Layer 6 of a small transformer language model trained on English Wikipedia (11 layers, counted from 0, width 128).
Take only the direct path to the model's output, skipping the later layers: a vector added to the residual stream pushes a token's score in proportion to its dot product with that token's output vector.

Output vectors of the tokens that the questions are about. A number n stands for (n - 128) times 0.0066.
"cl": 176, 132, 100, 145, 129, 126, 60, 175, 135, 208, 155, 95, 173, 155, 133, 126, 154, 157, 163, 99, 159, 59, 121, 159, 150, 189, 121, 116, 157, 122, 72, 122, 116, 103, 110, 134, 59, 92, 97, 89, 200, 114, 144, 130, 65, 123, 140, 154, 143, 106, 124, 117, 159, 99, 102, 104, 90, 136, 148, 130, 107, 127, 83, 167, 39, 75, 99, 111, 68, 85, 135, 96, 103, 81, 102, 114, 166, 182, 124, 195, 176, 168, 100, 141, 127, 157, 198, 84, 209, 162, 95, 198, 117, 111, 140, 89, 140, 102, 106, 64, 123, 138, 156, 150, 169, 132, 59, 94, 99, 176, 143, 104, 126, 222, 163, 105, 80, 135, 98, 151, 112, 95, 116, 134, 218, 152, 153, 168
"og": 112, 142, 199, 167, 96, 104, 144, 95, 108, 81, 145, 198, 160, 101, 96, 77, 151, 126, 70, 137, 108, 143, 76, 70, 146, 124, 75, 131, 100, 137, 83, 80, 126, 198, 187, 197, 181, 167, 49, 60, 177, 117, 147, 175, 164, 198, 120, 104, 130, 138, 156, 165, 133, 151, 136, 91, 113, 129, 83, 96, 122, 185, 132, 151, 101, 106, 132, 126, 95, 177, 97, 81, 109, 122, 176, 134, 218, 146, 198, 138, 185, 116, 144, 113, 151, 132, 127, 31, 135, 115, 84, 159, 153, 104, 146, 88, 97, 154, 81, 125, 152, 63, 168, 136, 157, 115, 122, 93, 78, 111, 90, 65, 152, 127, 168, 132, 86, 98, 132, 132, 129, 168, 61, 153, 178, 161, 146, 154
"Y": 120, 87, 134, 61, 150, 116, 160, 55, 141, 140, 141, 178, 128, 100, 55, 162, 178, 78, 159, 133, 140, 84, 153, 103, 134, 150, 128, 184, 146, 29, 77, 147, 107, 122, 192, 125, 149, 109, 161, 86, 123, 138, 106, 142, 157, 199, 114, 117, 115, 135, 182, 143, 162, 136, 111, 97, 100, 129, 99, 143, 143, 110, 80, 141, 97, 155, 138, 133, 85, 184, 127, 114, 146, 144, 89, 123, 166, 90, 90, 65, 113, 144, 98, 136, 161, 151, 130, 64, 143, 105, 179, 157, 124, 153, 100, 173, 114, 118, 143, 95, 114, 138, 123, 135, 141, 146, 109, 73, 106, 176, 111, 108, 166, 171, 125, 170, 139, 194, 195, 87, 99, 83, 147, 135, 92, 123, 154, 147
"19": 58, 161, 27, 135, 68, 137, 184, 133, 67, 158, 135, 143, 108, 168, 69, 87, 117, 145, 152, 84, 113, 95, 129, 156, 123, 138, 75, 187, 197, 101, 163, 142, 112, 179, 80, 174, 161, 130, 111, 124, 163, 118, 142, 149, 78, 157, 105, 110, 115, 189, 155, 113, 152, 173, 109, 87, 61, 98, 139, 134, 106, 119, 136, 110, 177, 191, 120, 145, 110, 86, 145, 157, 168, 66, 120, 65, 100, 150, 128, 134, 154, 114, 201, 180, 46, 169, 113, 88, 112, 161, 151, 152, 118, 138, 179, 110, 152, 106, 110, 96, 126, 151, 183, 150, 184, 113, 146, 126, 131, 78, 99, 118, 133, 137, 112, 141, 188, 103, 142, 97, 130, 111, 83, 128, 88, 108, 182, 135
"ug": 174, 176, 72, 157, 59, 158, 94, 93, 126, 49, 147, 136, 155, 122, 80, 105, 132, 153, 113, 103, 134, 115, 181, 106, 131, 129, 142, 114, 127, 47, 130, 95, 98, 95, 77, 129, 152, 164, 86, 128, 138, 131, 113, 105, 154, 119, 144, 91, 143, 90, 193, 187, 66, 209, 136, 77, 123, 145, 11, 120, 164, 170, 210, 59, 168, 88, 75, 154, 94, 147, 109, 140, 114, 135, 154, 133, 164, 167, 189, 119, 148, 79, 204, 158, 178, 222, 123, 89, 156, 66, 151, 75, 156, 133, 115, 108, 122, 123, 179, 147, 163, 49, 125, 121, 90, 138, 121, 133, 89, 138, 170, 85, 85, 174, 196, 100, 72, 147, 136, 181, 170, 136, 113, 151, 186, 83, 135, 128
"ers": 158, 92, 103, 124, 144, 171, 97, 40, 139, 165, 181, 125, 130, 150, 121, 81, 162, 127, 181, 126, 63, 127, 129, 99, 117, 189, 130, 113, 110, 141, 159, 50, 119, 104, 164, 139, 199, 141, 182, 179, 118, 150, 150, 189, 166, 96, 143, 133, 163, 157, 73, 116, 30, 57, 121, 136, 200, 105, 127, 139, 100, 99, 169, 119, 97, 161, 71, 79, 63, 105, 116, 99, 124, 154, 213, 92, 102, 135, 157, 159, 88, 136, 190, 112, 122, 215, 159, 149, 196, 96, 70, 158, 158, 129, 113, 104, 84, 106, 138, 158, 136, 120, 162, 130, 83, 90, 122, 103, 131, 135, 175, 98, 129, 98, 96, 196, 71, 93, 178, 105, 135, 113, 86, 143, 129, 130, 156, 103
"for": 146, 154, 112, 161, 103, 124, 87, 163, 110, 124, 150, 99, 218, 149, 157, 134, 175, 151, 162, 111, 154, 178, 161, 131, 145, 143, 88, 119, 235, 125, 124, 133, 90, 118, 166, 134, 84, 161, 87, 149, 88, 88, 72, 167, 77, 132, 101, 123, 156, 163, 175, 114, 85, 92, 111, 115, 116, 84, 119, 73, 143, 140, 140, 115, 142, 163, 59, 140, 183, 98, 139, 143, 183, 75, 193, 107, 101, 99, 112, 105, 156, 81, 120, 20, 118, 117, 157, 195, 160, 167, 45, 162, 217, 83, 85, 99, 146, 114, 105, 147, 128, 73, 170, 112, 159, 128, 116, 107, 165, 106, 141, 115, 36, 140, 117, 99, 125, 113, 144, 152, 85, 147, 159, 152, 101, 127, 211, 115
"il": 94, 87, 129, 108, 54, 125, 147, 107, 118, 93, 86, 131, 185, 117, 170, 122, 127, 151, 97, 135, 80, 90, 124, 77, 133, 156, 82, 176, 149, 155, 210, 97, 102, 122, 96, 151, 55, 134, 152, 183, 152, 60, 136, 137, 154, 136, 122, 174, 132, 96, 119, 199, 147, 178, 144, 123, 177, 161, 102, 123, 185, 123, 176, 74, 126, 120, 102, 128, 127, 54, 110, 147, 86, 162, 135, 134, 102, 194, 91, 170, 117, 71, 125, 145, 79, 125, 147, 152, 135, 124, 49, 160, 174, 148, 64, 150, 120, 98, 139, 109, 120, 86, 156, 127, 121, 141, 168, 194, 192, 106, 110, 124, 82, 151, 135, 104, 74, 161, 121, 190, 164, 72, 180, 147, 125, 132, 115, 133
"ce ": 154, 91, 67, 119, 118, 155, 91, 164, 133, 162, 138, 134, 100, 173, 155, 127, 93, 126, 168, 109, 108, 129, 158, 187, 152, 230, 149, 77, 136, 143, 155, 87, 136, 96, 102, 102, 119, 185, 131, 75, 200, 133, 126, 205, 68, 162, 169, 116, 121, 159, 103, 195, 118, 141, 134, 51, 171, 141, 94, 65, 99, 127, 65, 189, 83, 87, 109, 103, 147, 167, 192, 97, 92, 87, 130, 105, 156, 157, 182, 125, 105, 62, 138, 145, 199, 129, 140, 117, 149, 138, 196, 53, 184, 156, 91, 126, 109, 106, 82, 141, 167, 173, 102, 88, 104, 110, 42, 133, 134, 131, 94, 105, 151, 190, 122, 30, 202, 85, 148, 179, 67, 117, 134, 136, 79, 85, 173, 130
"igh": 85, 52, 136, 100, 94, 92, 160, 114, 78, 87, 137, 144, 199, 165, 159, 179, 199, 144, 31, 123, 84, 150, 85, 102, 116, 170, 74, 126, 128, 125, 79, 89, 100, 128, 162, 158, 82, 135, 116, 160, 63, 142, 113, 166, 125, 54, 219, 141, 148, 82, 185, 119, 136, 145, 129, 65, 125, 144, 103, 196, 70, 137, 149, 126, 107, 180, 63, 145, 155, 161, 158, 98, 106, 121, 78, 86, 210, 162, 190, 122, 173, 109, 120, 165, 114, 162, 182, 146, 137, 110, 133, 90, 118, 116, 123, 100, 96, 146, 196, 95, 146, 70, 117, 98, 121, 200, 168, 104, 167, 195, 98, 113, 136, 158, 184, 45, 73, 134, 133, 96, 125, 88, 118, 158, 177, 150, 137, 171
"ary ": 88, 85, 126, 139, 113, 147, 129, 173, 108, 82, 72, 122, 118, 118, 102, 83, 56, 98, 134, 83, 59, 139, 143, 178, 80, 107, 178, 74, 131, 157, 149, 54, 120, 72, 141, 125, 161, 127, 197, 114, 135, 105, 96, 164, 140, 153, 173, 175, 106, 131, 158, 164, 91, 156, 134, 131, 189, 111, 121, 101, 108, 134, 97, 202, 106, 101, 68, 162, 132, 144, 146, 82, 149, 194, 114, 190, 75, 22, 135, 154, 141, 52, 166, 144, 194, 190, 126, 108, 142, 138, 157, 144, 129, 109, 130, 151, 103, 111, 82, 106, 142, 72, 151, 157, 209, 146, 76, 161, 78, 100, 138, 173, 75, 219, 113, 136, 227, 95, 159, 140, 144, 139, 107, 161, 59, 126, 141, 186
"o ": 169, 148, 170, 185, 79, 155, 159, 88, 58, 110, 139, 154, 108, 90, 196, 163, 76, 124, 152, 177, 65, 137, 153, 130, 146, 146, 147, 56, 132, 66, 130, 95, 108, 164, 149, 101, 150, 165, 90, 113, 217, 69, 70, 113, 153, 99, 150, 125, 148, 133, 111, 164, 135, 92, 146, 117, 173, 119, 131, 82, 132, 139, 132, 152, 124, 54, 145, 164, 117, 174, 132, 114, 90, 157, 129, 117, 135, 147, 142, 94, 108, 111, 94, 174, 191, 75, 94, 210, 118, 92, 67, 103, 82, 142, 193, 158, 165, 149, 130, 138, 138, 66, 118, 143, 111, 116, 130, 168, 55, 115, 101, 179, 136, 133, 105, 137, 108, 153, 157, 131, 99, 83, 164, 137, 103, 160, 143, 123
"res": 119, 104, 75, 87, 166, 163, 89, 84, 84, 119, 184, 78, 158, 149, 177, 73, 158, 124, 158, 119, 93, 107, 138, 143, 97, 130, 89, 117, 103, 172, 166, 125, 143, 52, 100, 166, 200, 80, 139, 96, 88, 153, 123, 70, 78, 181, 107, 124, 145, 156, 61, 167, 129, 201, 122, 186, 99, 81, 86, 87, 127, 112, 100, 101, 77, 160, 98, 90, 95, 169, 126, 145, 101, 88, 210, 154, 162, 141, 99, 122, 161, 108, 92, 102, 115, 175, 124, 100, 207, 187, 94, 150, 151, 179, 216, 93, 122, 130, 141, 121, 120, 80, 100, 179, 100, 133, 82, 190, 127, 127, 145, 115, 147, 67, 182, 181, 155, 108, 109, 110, 170, 166, 72, 125, 182, 161, 164, 172
"sh": 104, 121, 110, 119, 131, 98, 124, 153, 149, 199, 110, 126, 180, 119, 233, 169, 79, 140, 152, 161, 113, 100, 126, 128, 140, 178, 118, 77, 148, 106, 111, 151, 153, 63, 149, 121, 157, 133, 161, 187, 113, 149, 124, 124, 82, 150, 137, 122, 140, 106, 116, 126, 142, 158, 123, 76, 101, 116, 48, 187, 154, 79, 154, 162, 81, 105, 144, 103, 79, 110, 96, 103, 219, 126, 116, 117, 140, 68, 135, 82, 96, 180, 97, 94, 184, 184, 135, 92, 158, 154, 144, 147, 202, 112, 63, 123, 127, 98, 103, 123, 119, 91, 109, 149, 169, 101, 130, 140, 129, 163, 114, 77, 184, 127, 136, 159, 88, 133, 97, 149, 96, 132, 101, 126, 137, 117, 184, 103
"im": 155, 127, 128, 109, 67, 115, 134, 111, 134, 108, 99, 148, 110, 168, 131, 91, 133, 87, 159, 52, 133, 165, 156, 216, 119, 133, 119, 167, 110, 140, 118, 86, 130, 136, 124, 84, 118, 170, 108, 104, 112, 204, 182, 104, 187, 155, 153, 168, 85, 180, 115, 196, 126, 101, 134, 143, 152, 160, 164, 123, 184, 104, 105, 88, 124, 174, 120, 77, 75, 183, 132, 133, 117, 161, 112, 75, 114, 169, 145, 62, 128, 129, 136, 113, 91, 102, 136, 156, 141, 101, 63, 110, 188, 128, 75, 81, 192, 92, 107, 113, 113, 62, 55, 102, 88, 184, 170, 137, 174, 90, 101, 134, 181, 194, 140, 162, 98, 130, 147, 66, 123, 152, 117, 136, 189, 152, 126, 81
"R": 120, 116, 142, 128, 153, 107, 75, 50, 112, 115, 174, 148, 116, 126, 36, 143, 142, 78, 144, 122, 158, 143, 121, 126, 122, 145, 133, 201, 166, 113, 169, 143, 174, 109, 149, 111, 128, 76, 146, 98, 212, 128, 147, 158, 171, 151, 111, 173, 127, 129, 151, 67, 116, 141, 131, 157, 88, 133, 64, 147, 123, 107, 73, 91, 158, 129, 111, 137, 153, 153, 132, 169, 135, 154, 128, 60, 127, 102, 96, 152, 113, 174, 116, 143, 99, 129, 66, 103, 117, 106, 177, 135, 108, 172, 141, 101, 154, 97, 103, 103, 111, 111, 129, 142, 182, 113, 97, 89, 148, 113, 136, 123, 164, 106, 114, 138, 127, 166, 162, 115, 148, 126, 167, 124, 136, 99, 136, 140
"by ": 174, 160, 92, 146, 106, 86, 99, 146, 128, 46, 145, 61, 119, 96, 150, 109, 186, 118, 138, 50, 132, 161, 73, 135, 198, 159, 152, 138, 140, 8, 121, 131, 230, 99, 89, 168, 154, 131, 155, 190, 109, 150, 134, 133, 177, 130, 145, 123, 132, 188, 184, 139, 153, 138, 108, 59, 113, 116, 161, 184, 161, 97, 99, 198, 90, 154, 82, 117, 162, 103, 115, 201, 128, 94, 129, 47, 140, 85, 140, 133, 92, 171, 141, 164, 125, 33, 103, 143, 174, 147, 87, 155, 129, 132, 50, 134, 122, 153, 107, 138, 128, 98, 70, 158, 120, 150, 145, 145, 179, 132, 109, 116, 112, 101, 154, 14, 150, 76, 183, 109, 150, 87, 156, 137, 68, 181, 167, 122

Each question shows what one neuron of this layer's MLP adds at an activation of 1. A number n stands for (n - 128) times 0.0022.

n425: 124, 115, 158, 130, 109, 172, 173, 62, 119, 131, 130, 102, 143, 146, 126, 102, 128, 114, 148, 127, 146, 134, 93, 168, 141, 121, 88, 99, 108, 148, 132, 147, 110, 88, 137, 152, 94, 169, 122, 148, 131, 154, 112, 112, 150, 95, 180, 124, 127, 115, 130, 140, 132, 131, 109, 115, 139, 115, 105, 153, 124, 149, 93, 115, 171, 148, 111, 111, 145, 116, 177, 127, 112, 149, 165, 148, 120, 72, 123, 102, 98, 113, 77, 111, 125, 144, 121, 141, 134, 86, 142, 179, 123, 127, 175, 108, 133, 105, 110, 114, 118, 155, 96, 109, 181, 186, 115, 138, 122, 153, 121, 134, 94, 120, 89, 119, 132, 118, 127, 150, 127, 110, 122, 126, 127, 141, 156, 138
Pushed up most: "ary "

n275: 171, 153, 175, 169, 195, 209, 123, 105, 141, 153, 166, 76, 126, 168, 127, 116, 122, 96, 128, 132, 106, 80, 107, 88, 143, 177, 82, 160, 97, 152, 175, 121, 108, 154, 131, 159, 118, 97, 182, 110, 89, 114, 101, 89, 120, 80, 120, 146, 130, 155, 64, 137, 138, 155, 154, 111, 94, 112, 148, 138, 130, 124, 101, 111, 149, 131, 133, 193, 136, 131, 131, 157, 167, 92, 165, 120, 125, 98, 101, 107, 131, 86, 133, 91, 137, 132, 185, 144, 157, 118, 103, 127, 146, 199, 146, 95, 163, 142, 115, 136, 149, 110, 101, 66, 91, 119, 95, 183, 100, 160, 163, 136, 77, 64, 118, 127, 110, 115, 109, 133, 94, 118, 104, 83, 135, 189, 150, 104
Which three tokens does it push up most, strongest first? "res", "ers", "for"

n426: 160, 114, 149, 125, 165, 117, 70, 169, 148, 122, 131, 139, 115, 116, 163, 142, 134, 79, 39, 146, 112, 105, 124, 114, 161, 119, 186, 76, 135, 139, 140, 130, 107, 136, 174, 130, 83, 129, 81, 125, 130, 117, 138, 105, 192, 147, 145, 147, 99, 130, 139, 136, 157, 147, 108, 105, 99, 103, 108, 151, 92, 141, 108, 95, 129, 159, 131, 182, 135, 124, 103, 109, 149, 147, 140, 121, 191, 77, 143, 89, 102, 109, 145, 148, 121, 105, 120, 135, 118, 133, 145, 147, 184, 150, 144, 163, 162, 64, 126, 176, 176, 142, 174, 100, 132, 124, 162, 121, 146, 134, 123, 84, 110, 69, 123, 158, 144, 157, 79, 138, 123, 110, 121, 150, 70, 162, 111, 116
Pushed down most: "cl"

n261: 135, 59, 99, 159, 83, 113, 115, 123, 165, 113, 159, 93, 101, 134, 122, 155, 100, 117, 136, 56, 107, 115, 150, 138, 131, 167, 118, 139, 104, 98, 177, 167, 113, 128, 124, 144, 150, 93, 204, 87, 113, 153, 146, 152, 148, 132, 92, 209, 111, 107, 117, 160, 93, 94, 146, 180, 177, 133, 112, 173, 181, 166, 124, 108, 116, 108, 96, 102, 91, 112, 148, 167, 145, 178, 85, 121, 101, 96, 139, 112, 154, 127, 107, 186, 185, 141, 82, 117, 97, 114, 144, 138, 146, 111, 148, 128, 123, 115, 106, 149, 160, 191, 112, 129, 85, 118, 151, 96, 167, 108, 149, 182, 181, 108, 148, 79, 68, 122, 165, 115, 166, 100, 110, 81, 137, 136, 112, 131
Pushed down most: "for"

n33: 134, 140, 136, 144, 130, 92, 172, 105, 145, 149, 103, 123, 105, 125, 113, 106, 126, 129, 135, 101, 157, 168, 149, 150, 95, 175, 92, 191, 86, 129, 164, 150, 119, 135, 102, 160, 103, 105, 125, 133, 143, 120, 94, 141, 117, 156, 112, 109, 125, 102, 85, 126, 120, 116, 122, 204, 133, 160, 153, 109, 157, 165, 102, 182, 107, 88, 142, 154, 144, 135, 154, 121, 136, 159, 170, 157, 120, 107, 124, 88, 97, 137, 127, 91, 137, 126, 116, 102, 98, 123, 145, 107, 79, 89, 70, 98, 135, 103, 133, 121, 63, 149, 130, 164, 143, 166, 99, 110, 160, 195, 90, 146, 117, 106, 141, 118, 116, 161, 161, 129, 97, 115, 149, 149, 119, 121, 127, 137
Which two tokens does it push up most, strongest first? "Y", "R"

n169: 114, 119, 148, 147, 114, 129, 145, 151, 84, 136, 119, 131, 137, 182, 151, 155, 60, 147, 96, 172, 127, 114, 109, 124, 150, 163, 92, 90, 126, 155, 72, 145, 177, 74, 89, 118, 138, 120, 111, 181, 86, 137, 81, 125, 89, 173, 72, 104, 140, 126, 116, 107, 157, 87, 121, 144, 170, 161, 153, 154, 118, 105, 140, 124, 153, 131, 122, 82, 149, 126, 86, 133, 120, 135, 163, 139, 92, 121, 72, 141, 133, 128, 89, 96, 153, 157, 150, 145, 108, 118, 152, 101, 110, 131, 124, 162, 143, 141, 108, 166, 139, 133, 161, 121, 154, 178, 137, 101, 112, 137, 190, 60, 157, 110, 112, 121, 172, 114, 117, 109, 200, 131, 125, 115, 163, 115, 150, 161
Pushed up most: "sh"

n299: 140, 171, 144, 169, 125, 121, 116, 92, 94, 94, 101, 137, 126, 134, 120, 82, 149, 148, 113, 133, 111, 110, 135, 150, 128, 138, 126, 161, 127, 152, 101, 150, 165, 94, 148, 97, 118, 139, 112, 113, 165, 86, 174, 142, 92, 60, 140, 162, 142, 72, 125, 145, 138, 128, 133, 143, 114, 152, 126, 111, 122, 139, 101, 108, 100, 148, 129, 137, 124, 162, 148, 130, 162, 86, 177, 143, 129, 124, 151, 115, 98, 114, 118, 97, 109, 174, 166, 111, 133, 161, 130, 102, 142, 128, 161, 58, 158, 147, 82, 150, 136, 181, 143, 89, 114, 143, 100, 142, 138, 155, 94, 66, 94, 97, 110, 164, 171, 135, 96, 91, 132, 121, 122, 155, 141, 139, 127, 142
Pushed up most: "res"

n377: 72, 134, 135, 87, 138, 121, 146, 104, 62, 166, 125, 187, 146, 128, 142, 112, 116, 120, 98, 133, 155, 128, 138, 168, 113, 190, 108, 136, 128, 88, 76, 135, 94, 130, 125, 146, 135, 123, 127, 149, 112, 107, 122, 109, 136, 115, 94, 118, 190, 147, 149, 96, 125, 130, 185, 168, 125, 54, 91, 55, 147, 74, 108, 151, 138, 178, 143, 124, 112, 100, 126, 140, 162, 157, 126, 85, 118, 151, 136, 149, 165, 134, 117, 163, 141, 114, 126, 119, 111, 156, 133, 130, 95, 87, 141, 88, 154, 169, 170, 143, 116, 125, 141, 181, 96, 152, 131, 170, 190, 55, 112, 127, 147, 80, 122, 160, 100, 99, 114, 126, 169, 140, 102, 129, 165, 159, 95, 163
Pushed down most: "ce "

n223: 166, 142, 175, 157, 145, 130, 166, 103, 170, 115, 125, 165, 111, 181, 116, 138, 217, 99, 144, 138, 104, 110, 105, 100, 106, 169, 123, 129, 125, 139, 99, 124, 71, 163, 112, 124, 157, 146, 88, 172, 94, 154, 100, 74, 139, 113, 147, 123, 112, 160, 159, 147, 117, 143, 126, 123, 114, 93, 122, 97, 75, 133, 138, 112, 96, 127, 159, 82, 167, 145, 156, 116, 105, 151, 201, 85, 133, 90, 94, 113, 139, 171, 124, 208, 154, 71, 131, 112, 119, 69, 141, 138, 169, 179, 109, 135, 133, 155, 115, 116, 101, 120, 97, 77, 119, 183, 88, 148, 88, 130, 113, 145, 126, 138, 84, 175, 172, 150, 141, 96, 119, 99, 115, 82, 158, 141, 144, 151
Pushed up most: "Y"

n394: 160, 112, 148, 99, 152, 128, 161, 138, 155, 101, 162, 109, 106, 98, 143, 162, 99, 142, 145, 132, 203, 162, 111, 101, 79, 109, 126, 175, 136, 113, 114, 134, 109, 154, 108, 116, 112, 126, 113, 129, 141, 170, 125, 118, 145, 130, 93, 173, 132, 143, 114, 65, 113, 165, 114, 126, 96, 148, 111, 119, 116, 139, 79, 111, 97, 135, 168, 157, 137, 119, 119, 176, 162, 147, 141, 136, 132, 141, 105, 157, 127, 126, 122, 144, 129, 126, 107, 100, 140, 133, 126, 134, 88, 127, 112, 113, 74, 106, 105, 121, 148, 81, 149, 124, 121, 72, 109, 143, 110, 135, 139, 55, 193, 144, 148, 164, 168, 138, 143, 88, 118, 124, 158, 155, 123, 120, 105, 120
Pushed up most: "R"

n415: 169, 125, 130, 114, 132, 125, 63, 100, 169, 131, 123, 143, 142, 167, 96, 157, 154, 147, 195, 98, 147, 127, 108, 127, 125, 106, 103, 130, 77, 141, 171, 144, 134, 106, 147, 135, 182, 108, 160, 123, 125, 158, 154, 162, 140, 156, 100, 127, 120, 112, 107, 84, 146, 145, 127, 132, 112, 156, 148, 112, 130, 129, 144, 111, 132, 124, 133, 160, 139, 127, 134, 150, 144, 107, 91, 119, 113, 122, 120, 70, 127, 151, 140, 102, 108, 144, 121, 162, 126, 82, 99, 140, 68, 96, 158, 153, 125, 119, 153, 128, 92, 130, 145, 139, 143, 119, 115, 150, 144, 164, 114, 149, 151, 76, 87, 77, 88, 139, 137, 151, 110, 140, 137, 89, 167, 101, 86, 131
Pushed up most: "R"

n219: 87, 171, 67, 131, 121, 155, 121, 118, 126, 117, 149, 102, 128, 181, 120, 141, 166, 152, 174, 97, 132, 148, 81, 135, 98, 161, 100, 145, 92, 114, 131, 112, 141, 184, 135, 138, 153, 131, 132, 165, 131, 110, 122, 153, 104, 153, 137, 80, 166, 177, 154, 107, 109, 141, 144, 106, 124, 95, 155, 164, 94, 149, 113, 131, 155, 171, 128, 147, 132, 115, 137, 133, 97, 129, 131, 105, 150, 150, 134, 108, 70, 109, 171, 100, 161, 124, 171, 114, 139, 139, 125, 132, 69, 133, 96, 76, 127, 186, 103, 88, 54, 135, 117, 138, 128, 141, 145, 121, 141, 136, 109, 85, 147, 163, 129, 125, 83, 137, 182, 144, 106, 138, 83, 89, 143, 109, 77, 143
Pushed up most: "19"

n251: 147, 112, 137, 88, 182, 47, 105, 89, 136, 151, 169, 124, 95, 117, 54, 90, 166, 118, 127, 121, 174, 138, 135, 175, 104, 142, 95, 131, 146, 147, 136, 146, 147, 155, 171, 163, 118, 42, 130, 198, 130, 142, 120, 96, 142, 119, 86, 165, 140, 128, 108, 125, 116, 74, 133, 134, 157, 174, 116, 94, 154, 150, 99, 148, 166, 88, 108, 161, 120, 131, 91, 137, 107, 121, 155, 116, 173, 104, 93, 150, 96, 99, 89, 159, 149, 148, 122, 131, 119, 118, 131, 180, 149, 145, 95, 116, 93, 122, 131, 129, 32, 104, 106, 128, 153, 185, 157, 138, 104, 144, 186, 106, 172, 96, 156, 181, 140, 91, 163, 106, 129, 138, 153, 106, 97, 106, 146, 129
Pushed down most: "ce "

n231: 179, 101, 133, 142, 99, 152, 86, 120, 157, 120, 149, 119, 124, 158, 90, 124, 115, 125, 85, 107, 134, 119, 93, 114, 109, 67, 92, 149, 121, 130, 173, 146, 72, 132, 126, 159, 136, 121, 176, 130, 114, 170, 130, 85, 96, 141, 108, 137, 108, 214, 131, 128, 144, 149, 121, 141, 135, 91, 125, 182, 111, 110, 159, 159, 137, 58, 145, 105, 135, 111, 179, 183, 113, 91, 113, 154, 137, 112, 137, 110, 142, 133, 154, 145, 140, 158, 81, 139, 121, 165, 92, 79, 161, 122, 107, 106, 68, 166, 172, 93, 127, 99, 118, 125, 72, 109, 99, 128, 122, 183, 185, 198, 118, 103, 167, 104, 156, 156, 132, 142, 152, 137, 110, 91, 115, 143, 126, 104
Which three tokens does it push up most, strongest first? "res", "ug", "by "

n151: 157, 155, 145, 101, 115, 200, 164, 119, 107, 156, 145, 122, 120, 200, 176, 80, 131, 177, 120, 152, 92, 122, 105, 163, 99, 155, 145, 124, 106, 93, 155, 134, 125, 113, 101, 84, 146, 83, 71, 90, 128, 107, 152, 115, 202, 109, 145, 84, 100, 122, 109, 156, 176, 95, 109, 128, 136, 147, 136, 155, 106, 152, 105, 145, 166, 134, 165, 163, 152, 139, 94, 133, 174, 101, 83, 97, 189, 113, 95, 144, 169, 117, 89, 127, 207, 158, 116, 108, 123, 111, 162, 101, 90, 92, 142, 73, 107, 115, 180, 106, 100, 120, 151, 111, 83, 140, 150, 130, 153, 138, 87, 85, 135, 81, 121, 111, 96, 147, 161, 119, 121, 162, 129, 177, 91, 110, 110, 182
Pushed up most: "igh"

n428: 122, 95, 120, 113, 98, 145, 109, 126, 142, 92, 88, 144, 152, 118, 155, 128, 156, 149, 81, 161, 102, 107, 119, 91, 118, 149, 65, 135, 186, 147, 128, 100, 160, 169, 149, 72, 119, 124, 153, 99, 182, 120, 161, 151, 144, 121, 130, 122, 110, 135, 134, 120, 132, 153, 106, 118, 125, 127, 109, 136, 99, 130, 88, 74, 106, 145, 146, 111, 125, 137, 160, 126, 102, 136, 95, 79, 165, 148, 130, 141, 152, 165, 92, 90, 132, 157, 147, 163, 80, 118, 136, 101, 130, 163, 114, 150, 122, 117, 147, 120, 136, 150, 188, 128, 107, 100, 110, 120, 112, 114, 132, 92, 157, 120, 125, 140, 118, 129, 123, 151, 121, 172, 154, 138, 149, 167, 109, 167
Pushed up most: "igh"

n242: 97, 118, 110, 152, 172, 103, 136, 127, 144, 102, 127, 108, 151, 96, 94, 88, 141, 99, 136, 167, 154, 104, 130, 80, 148, 128, 78, 149, 129, 158, 184, 156, 120, 116, 124, 153, 132, 174, 153, 136, 130, 131, 158, 140, 137, 164, 146, 116, 122, 149, 188, 132, 145, 105, 126, 110, 121, 90, 87, 143, 125, 124, 127, 119, 167, 117, 123, 169, 128, 131, 120, 121, 100, 109, 110, 113, 111, 115, 165, 99, 100, 160, 115, 129, 143, 97, 142, 155, 118, 138, 97, 131, 158, 153, 108, 149, 149, 86, 100, 184, 163, 153, 84, 123, 105, 128, 137, 105, 117, 86, 116, 161, 103, 72, 125, 125, 164, 134, 122, 131, 99, 147, 149, 95, 137, 136, 98, 109
Pushed up most: "by "

n483: 133, 194, 109, 134, 171, 151, 94, 134, 108, 85, 161, 166, 140, 117, 146, 112, 160, 155, 145, 108, 97, 134, 103, 151, 140, 149, 87, 150, 132, 147, 85, 149, 142, 154, 88, 152, 93, 132, 149, 168, 179, 134, 92, 118, 150, 174, 120, 87, 142, 97, 144, 104, 106, 142, 142, 133, 128, 85, 103, 125, 115, 198, 135, 104, 162, 92, 124, 136, 67, 87, 85, 116, 132, 95, 142, 157, 129, 100, 90, 131, 97, 129, 198, 156, 130, 159, 97, 152, 149, 128, 151, 151, 130, 136, 140, 99, 140, 120, 90, 117, 163, 123, 81, 169, 136, 142, 131, 138, 95, 132, 138, 141, 98, 96, 138, 140, 137, 104, 116, 86, 136, 93, 144, 108, 146, 90, 108, 130
Which three tokens does it push up most, strongest first? "ug", "19", "res"

n317: 111, 141, 79, 131, 140, 71, 78, 122, 181, 119, 143, 179, 26, 101, 136, 157, 100, 125, 116, 93, 90, 134, 135, 145, 87, 165, 133, 176, 146, 65, 124, 126, 148, 135, 153, 162, 158, 186, 134, 99, 122, 91, 116, 155, 102, 124, 209, 157, 92, 96, 138, 105, 135, 118, 137, 89, 145, 128, 114, 142, 139, 172, 103, 124, 141, 146, 94, 223, 177, 94, 110, 160, 105, 115, 144, 120, 150, 117, 155, 124, 144, 78, 119, 101, 94, 133, 122, 118, 113, 103, 108, 107, 167, 184, 88, 179, 155, 154, 143, 113, 149, 123, 141, 98, 135, 127, 166, 129, 133, 62, 151, 106, 185, 85, 185, 159, 90, 143, 133, 84, 148, 101, 153, 111, 136, 141, 153, 74
Pushed up most: "by "

n460: 115, 126, 144, 137, 88, 148, 153, 120, 162, 94, 131, 126, 122, 202, 150, 142, 139, 156, 106, 116, 137, 135, 124, 141, 126, 62, 172, 108, 108, 110, 109, 130, 152, 130, 153, 160, 143, 146, 76, 118, 116, 137, 123, 165, 109, 152, 83, 113, 123, 146, 93, 136, 148, 154, 184, 139, 154, 134, 155, 161, 148, 98, 192, 111, 80, 96, 150, 126, 135, 143, 134, 122, 175, 68, 112, 127, 127, 153, 139, 196, 123, 155, 145, 143, 108, 96, 144, 133, 145, 138, 113, 88, 143, 116, 77, 142, 121, 114, 109, 155, 84, 88, 103, 90, 102, 109, 118, 141, 122, 121, 120, 130, 103, 109, 133, 122, 96, 131, 143, 136, 116, 123, 101, 120, 82, 116, 144, 193
Which two tokens does it push up most, strongest first? "by ", "og"